Layer 7 of a small transformer language model trained on English Wikipedia (10 layers, counted from 0, width 128). Numbers have three digits each and are written without spaces.
A neuron's activation on a vector x is GELU(weights . x), where the dot is the dot product.

Input weights of the MLP neurons that the questions are about. A number n stands for (n - 500) times 0.0012.
n8: 510765489643542510775536497521504654604711405462512311546346592456588648296489554465489538503417171414613393420618554589656507346432246450455458584500379477450478205421398635496359539471316475490479588340234507419613598474307196347608586602511425370443516517734608420530567575462486536587440531457413506424410611319619484500666470557485645377493455581782514311565612486539500486780455
n38: 526393500488574515650649511250263736514426273434681478601577476620638475525516668612632281463489612595550382550727476201328445532397469705508312533608522533581444448442554511663372433593580848530588565245241378550476463382639511592536750323413341519425432356646575512271551485314579298391441523573511493798548598369570297554453337620605481681318378426772493440488526341371691316603402
n63: 383393241464484598696421371419578445310686671458517425598490507301354507472613494571607497478445466531581692515574480468328460637679415500458448606434545469345395483535500519420473564458419610415445568416384432418283423513548641667462357503576533549417644039445673672602441478552481592493603513411307568534643473586399531552649348527483393563656522670625563563500478404326451536370567
n74: 457680429395607641768406520257371447634437377441470585268381305508448439719481724503490357593435568464546567405662487509540341519343547452519456581329541524341230333517613482465330503535455381621491575518534677494607507549434435509654519539446542509487514614562642419605459534334411435368434553610547506611554551490397441544445459503556449421533429616448555657634606288570399410715436
n90: 530478553426684455475374589418646645474344761146460483611483365457540448288640475352340565705418732487462381471658323665566601627422577598448474603625429574572478518670431477482487571577486525610435659658386681521621752583613391543468458471563574590521354517529613466484381567448719335642286411595445563500444506467652413594429332610460340325544341410197447636529510290577434610475409
n110: 463654326381597473595490478538383497420545521514533550435431645575407321547402357562507452799676486435819490475442620678303503585461355479634413444478548437546525567522486755440522568599599563390329561159560599528368504543478676621575581285521482552634193345377610332572549550610372572478467668487429413364585562518668339452417223506543517480640547559482500586593447497566653633532325
n165: 389598465554480433588455647481584525443402508436663406517425429521550631464637457469468400567489529587482620482628443749373366503651461503428583532318435365602520578542702414431508413466393732649317772412495456466488362616553456495442494614540411699437526438555638372479429475609454678400513528479409475491460546627542453534581552357547414486533541393578495597579511547319444350575574
n170: 565681458697562611625563594384526605549571459380484328488407537542442395481473558596452631657711461666538530393520677523553450590419420464450552452428647418477476413594335480317462425470440521477596650444433396523372277456581584522507515540637284468479492480470362541517340489497266518648629483425491455692419625481573591571574333652616506403569420656660571342460492440606426387461454
n175: 513573473540563451587435594425550158628701510232587544362552441409321532650627663693351585670442388665630560476376341372503398530483815470402509544630561525638562331778546490439524517576520402541507517525578529411526602476479630544590264377540473523376385352488541310679527452533510452436588605575406473435522378548418589559518482578497395394511397371483513823237487516470497585493484
n194: 461344594448625485631452409304650314517438607303445380379690789439859504585530480624334460528576485704537429708365402425396455320396471433478299581699694363217513583614386493702396613490481642408446553639557540511314296518419475424476616649638541588440487545751489387507437632317736450563238500403276381553343553473606431639555562593561468521453525493530394521337542733382614573556328
n209: 457564510689639374394332427625320563462528659484514345449346387452582527480631457607390453780366354440425555364701506528610455742571716465487465497382471544434460474561263536574673576635321635497450474500494528352489432656423273655411477618446348598445491455542500557575567534651654674466479610408403494523684540351617550418538388517516488485614352345373442552516646386573468556503525
n211: 373549438511415571583470546444724550533333471412782664475454470500489688493468474493529525493479599644607381494493627179365680380489639507630520531360648508555395286424326538500243476438613395500465323524549542582528222433418476443686525386705489596619428388640544511338432541422507264615402426651665429666412526660532145738612271532518534517477490578504425422456507618378614272358472
n212: 475371678429516497708575523497516612462407375570607439414395661532413424541516448557569272527569359452521562400560330341412461301503455403487414518646657633525463667684436648353441642639457484423532530403298607490335531537675588328497399404494441410542509604608445192385539556573721444672527624548563373454524598550490575599485539483567343683435494458737407568291324547458642421425478
n216: 509598565555468522490550360491452551521567417456478439462481467564676720634371597456604418667572425461459432445506598596581464516448401526405465716490538531349301321592618546562424435550546753460494437455671500570381452487326587428487516467368490611432299476345375440446346750430534569428545718506622552615418578453782432522639648512758448401463257573258426326428561599468583406594453
n237: 483697249312441469227580424589293356576531701596503546452565721368378314504577584558281449648686525503519514424442489460605435496671586685466321444555567647712405482364559444535620479592659423570486632461343619565341434466456666341574377443524426445496352270503672497441490604521627632585693630334374494350572500533356597507458593662543421340357382459635274609586517433424593599409419
n244: 398565391627506586500545471611564506506555387233700352650583487468513562304669457538536554469355388382612451468624553640378527405327516507510607635473559521496529569408468358467506459479332667364611720607403595622304301439615550585449277613471323510399444509665540433564691712497647407472527573261374538636488526490379347657571476485630568419405425580698451518497432625477523421408344
n261: 420409372426570475536503459440726475553844494484604485595608500423341521490497652506435481357419480482509519581484370537617396766701465578573382530632518503440457591364602558471494456526510597693598421412320572376514582752527484626442377540716559424409471318491577459455304546424494421356576535563384517642503474851452485729400533483517531540439547608654432473447525363279436365367522
n301: 362508478562883642467557474376675411605489464493535191468628440464593751349565526635452468388525324584474605526666482576511540624235579362340676623454483561567347442496404510175480567566423536586549192497555475532562511582432356439450445519467496614522628411785565535483410545472771622308384610443215358589554497575500537675507597419630562448485500479680331620341324444529471270507434
n308: 399608421426542528695529725545514552490444778601414409399503798453427428415599563524267514463685460395641433314819539483611497461603472489583396453411484545592478360661573476711366560413583521490275456377401600580592609529603369523544554551744468462493471523297641358613440690423395456526357618526672437475500491856517457584367363674340510391571517462446476487696476507588496337379193
n333: 645542507402568514637417301518596426691550518387534514568620332414463804395518478447317729507430332500640446337631416403466594351504600695228622442432705565645506493435468616380555982543354464428528359534646616436550508474399514524464613312540402333333585554567736560510698579440597530561392546453423471496364619564397470600593573419570332590417347514518407346452648660518464599515410
n338: 569551423400507439320545384257415439497602356436593405466395647298671574813624515493468419467329289506519784522601549623460388364406678469493433601515525372492564392762483510444484556494612493605378780578516429612506361570471369439662469461358510404639600591516582693276607424497487514405653547468433589592471330661466618565525494546599251609627353428430497595701599320352558311503460
n351: 405276627450570479589566474472352724471620334514577280381490382553555416396536440493612406564389609573710496532723338551418526647432504579248471480365471504384371475538518503561500527510601672737343372574404507433494330361348573287570374387382493648421319332447585531356653596528651569439467643477545713620631545518511270500461543564489294340410555412587391601416585393921695510597517

Each question shows a token from some text and the vector x that enters the MLP there. A number n stands for (n - 500) times 0.015.

"rec": 512538516579553476437547586575474517408387465725397527474407430597384435492573394587450506396547564376490529666434545504450586446477574465600441384497424550551496522483529477364567540482529578515475495602547453496545464453488557532467502505548410399548642435428386482537383545443554515553538495511372520450550388464542571478562527428463490574532574582604553439528528516376422504428589
The neuron with the highest activation: n63

"Sp": 637401572507488579530467572568538535453479497529435423427475507507508487468431492555534441428431472396458440543503493453512449523508497555575481456575448563363718522623536350548624383607480545409526527549597582504449470252478497451415465534537522433505593485375468456578498729544518557479440472513585533479453344525506547411536509588481497469546560519613578450576536419527381434466543
Which neuron fires most, and how strongly? n308, at about 1.5

"ch": 487574562454520446465465546548621555376352523548578601396441542551536554575435437547615440464455520501364408507399502465443630426555533496525552485516488469545625412519495359546449477639466460564507569661620486496508510424336549574434501550384533486469513487430473358394536573491577535458568542607517600510663440546410524417497498450400513548505469484546459389417553500472406569481470
The neuron with the highest activation: n211

"ti": 528502560521432390471645504583569558388423487500563533603442602496469466449474421487558544464440560508475495642353508570427572371559464488495440504577363544598552577453514508520423481398492521547488585496623525544442522359511475551469496508489505429585537624480517633436570405398418554592401508663542683473400429421375541395483522550506560426480541540413465490565482417396468490517532
The neuron with the highest activation: n338

"in ": 569454493499519471516482515536541557396499508583480538455513416592511505486495476513486500499443515472465459554448496542545503524513515455494503480487451525528542530513471503486545483500518506480515483534525456511626487494465489519487497497509575442517627510452487572515511520482481495462490513490535516491523457565540520526498484417486501536547494500509546542468483537470049539483538
Which neuron fires most, and how strongly? n261, at about 0.53

"A": 497488527569481549516558535638465526438499520530527542521460447700448531462378480483600546470512490406492509536371567510438513553458475519627471538581411412333618606462539476480477265582490487464511508449543539581518513372486580580437508485395607446531605492474515454522498419532505482471445466486524508436450556447515502448533514452437607608505566561506505501485460361462384542555535
The neuron with the highest activation: n110

"tr": 536504496546471512568583585558390440479459338608388556519457418634523472494535505553520419470435433426485424437469422612572593433420415519651576482491476504498627589516448402506520347630450467532523428603506532518451503321452466526432505594500494501500583618472503478555489474519426531490482496510590598480391454532411577524527578510612518472674491512526471527484523501520367551460412
Which two neurons fire most, strongest first? n244, n74

"ur": 554607679547548588497582503542459640436478441539424480469369454539546397433373380560530522532396547419479414541556459516483543457488445465466469427598480486557603469517572526425418447646508460547538455476581530572653499399517599454384510460381595505482401533466497603482521433530525573528515525593511705529482402394403576435414520414527496565527422535429497450493548470544403595475421
The three highest activations, in order: n351, n90, n216

"ake ": 470551545479503576520533605522465595475556513559374505512503555537478437517483494448485499380501521518455502566552459557564504502512476559557481519564420558551488548500449458499476473558497509468503529460532599438669473385499456551440484518446527469511581502523406484540568539525419599505496422521498541457564498528481621413490514509421435525514554509478520358475514507433140471478515
The three highest activations, in order: n308, n8, n261

"-": 583492502541501459559546454511537517399450480456532541533587535509528505554458440545551543425488572441437545557399540510417522509596473494490527476560459404484622545526508561537565450515530466460531534529518499549591459336491469551508460506506537504439646473436485480523514449491443519489489465597487624454439516581454546366487489473529451512563531477502478546506419524441142553469521
Which two neurons fire most, strongest first? n63, n165

"er ": 503522550515547552466569537442509526498470488517402492484447415511561492482515427558533444451463515462526554548467496517503475558503520517467492445478477481511511464516494515414493495560533440527551516474466544542586495455496533532425486527508559418522591529402473513505480462422512528572483519622543546584524500527474544485560590382460510526549468472438511462493488480510102579534566
Which neuron fires most, and how strongly? n74, at about 1.5

"og": 485555529558450501515480500658508522462455361394418517475529514467434508433470452507514635502455428415471290467464445529449526477483493555552649550614505551383674582485501383404442515582484487466479492549535498564513498338451447439328588535525546442470609553546565625542590611459423595490451461461515594505506426524523501526452640585565530418573490566564543426482519541440414553379516
Which neuron fires most, and how strongly? n244, at about 3.6

"ally ": 592485527514477518495541543555526519473449535559497508467517446501453513538467395542526546463458458475492518595423489543480502512548480474422497523484455509558499536478515488545495570525520501485525529559550499479533493389510532559470469510481504527513496450445473562508469445491509502486440528543491512485504479537422581477551592464464529507561493529469497434523509516508064516526541
The neuron with the highest activation: n63

"per": 620408464562508559530418554557533507452523516539398589384542403586521423448494386588533556273482529508450437584296554320534584417450457534505556397376509451529610514449601421505537473517487469468423604524525433519563461616506566510441440442516439572459563515480524394565434490473495512549548496556526546558482489574395513442540501531449592527525597472540600459602504393576408473389653
The neuron with the highest activation: n170

"ear": 560492530573501577530445589601551488453489438474430598491337567701428483373400401544463484516566502466476455573416425560686552479602490569602477435533418512606605464361485478415519489605352486504481461567569472451442435524356622491581489392438487437521401448417504501637626502485532600605508504585454534524542417551338498466580468560441545452539486441444514462535464470509560521466493
Which neuron fires most, and how strongly? n110, at about 2.2

". ": 551566446432498555477608504538539462465467540481435518511516481598473513452499453477477474422555518511446435475533476520474529557547424525564500490482398450492566546557480512538578485534533441462421539433509511515617548489564477493471525530487481416561634590473565474564543448448412581531482417576532503496462422564494577489427466499490579534550514474437559424467531504445138590493580
The neuron with the highest activation: n308

"Ar": 593407493640488569589614558488514589423425410515476451515532431717592507440434425501662496394455539459546464561433476451570451452537418376581583404569476394520555426562531374492433373539530501496571485495692512536639469368497592418557578590404541570553629455515526487522422477471507483485446450551509446553499487514439499420455419483418575509528496496506588479460450461451401507515549
Which neuron fires most, and how strongly? n38, at about 1.6

"ting ": 528453474476515559511494584478524548479463512475483525492432416532504518477519482490519488474454434487434505509533508578517523533493540474567499532486465483530494545509522429414541507493500459542544501525576503470543521375532527571418540525541531449494577501445476541556559478455496577504484444489527509524519490533468536434522515454474550528525515504519578475522503471521065494479570
The neuron with the highest activation: n74

"ust ": 546459520532502620526483556569502526384470553520435515519492495584485541458516408522529486541497414448435450560483459578509537472554499558507474486540486593525562511431524446502509529569556496440518449594545501470471573426546558484428549506473523483467512456427474575533529516491494547464477495499489435498546445584428575382509603479539469490486600524493466459541492497508104502479475
The neuron with the highest activation: n333

"evel": 393572589481429552461608585493485474475413430503467465486490583594569500514456405576453474525428497495456541612349456492529456440503415490554545578656507719637522567486620425423495445490411384536478526549681501512513396449540361492425451658434524513498540523474486585534378496472495518527522535562427602517504349436490530423500547425510481603408612457468628472431483572548442451436545
The three highest activations, in order: n165, n301, n194

"R": 571513469489523514460618538576470508497588501542385540453393530540537425526411344495478514458542573501440494522402513526466431479422517503486474437622505510498570557524540478488514250519498411475592515578627576476572488328460494488494616509513522364542505548432439469585520516555549489532474456454538568432391441421541592372546536478521683520560526485535537472486573489457387517556511
The neuron with the highest activation: n170

"si": 579409478546451439451558509500466630459370502479445600549369437592422514488430477521584394454488527378523527570414474473504574427594508466521423462633425488496510461450507410550576497468464477489549601609598594561540495389566503597462301435491433375596564585626493605444552465451492469544498618543581614484410477419483507403416521457503562523605559594527465445461531594434439529414554
The neuron with the highest activation: n212

"the ": 555473515549476495507527501571538477434504529482458508459512504574508512516504530512488512495456517508468494510447471484501545526510503505489501493518478458519578518520535487510538518486472471517498479553565466518518494416491499557474481513515491502506538512531470520550503457499484502473463496510511512509562465499515515449516510461498493542550526491511537515521520497511020500513501
The neuron with the highest activation: n175

"I": 537529433478423574516607538592449537482496452535477553460517512579530524555432411444557472468420449435496345630441531505433472478461421411580527460536410563435504480489549494486496310566424418535418524519629571669702401425494544527446595481489476496615486465472540620642556461488552485536500460595490619490459536469530567370463579417426605531415515510510541513573418425504383464521543
Which two neurons fire most, strongest first? n74, n8

"ed": 620564451496534437466633599560452534511493523519542670465503431629452453603488460623527469550443485491554390487530433499457480475545385500527581478557436476606548487533524414478656430430466417502562522447542590494512520446418471516382392338337390455493488476548502540591447496420459638493519469560478588445456574529468613431423564377491655445528542474448489494615486479447404537502593
Which neuron fires most, and how strongly? n237, at about 1.2

"iv": 512622610472487609480543501643556624464581439493297395475445523563514477483504464550399504514392561433462402524448487545557465532428536434522480424615372399447535581562553503446586352509541507544575487563523526517655577355520546465385517421563481457459562389472402612466628504453535538550527472559524683531561437510551534396412498470428500469502477407555508498459512598481402497472556
Which neuron fires most, and how strongly? n351, at about 1.1

"de": 525420523509472467457499550661463601349504385608384519525503460658452422509585468537535471453350474379515454478405519397482598421640469485583518628518319556465558544443520524495608475611556450475530544519490503554579482526403428561466531447398576454504531551531440538546407443482514541502550471432494584474432443574512619286472663471526500482522619424517514519436483389582452558547591
The neuron with the highest activation: n209

"tions ": 487435551481511562512511596441514522447530474451378485526462487582511512466473423525537456538495496460457486546530530587483507556494497503494537531448450531484492520515528439541456518619483511504596519528542535475524547416455459548426514454501518494537493536509434520569502482486525561490482487512469540551503420477436583453524601474432555525525580494471522443526494512514085483493535
The three highest activations, in order: n301, n90, n74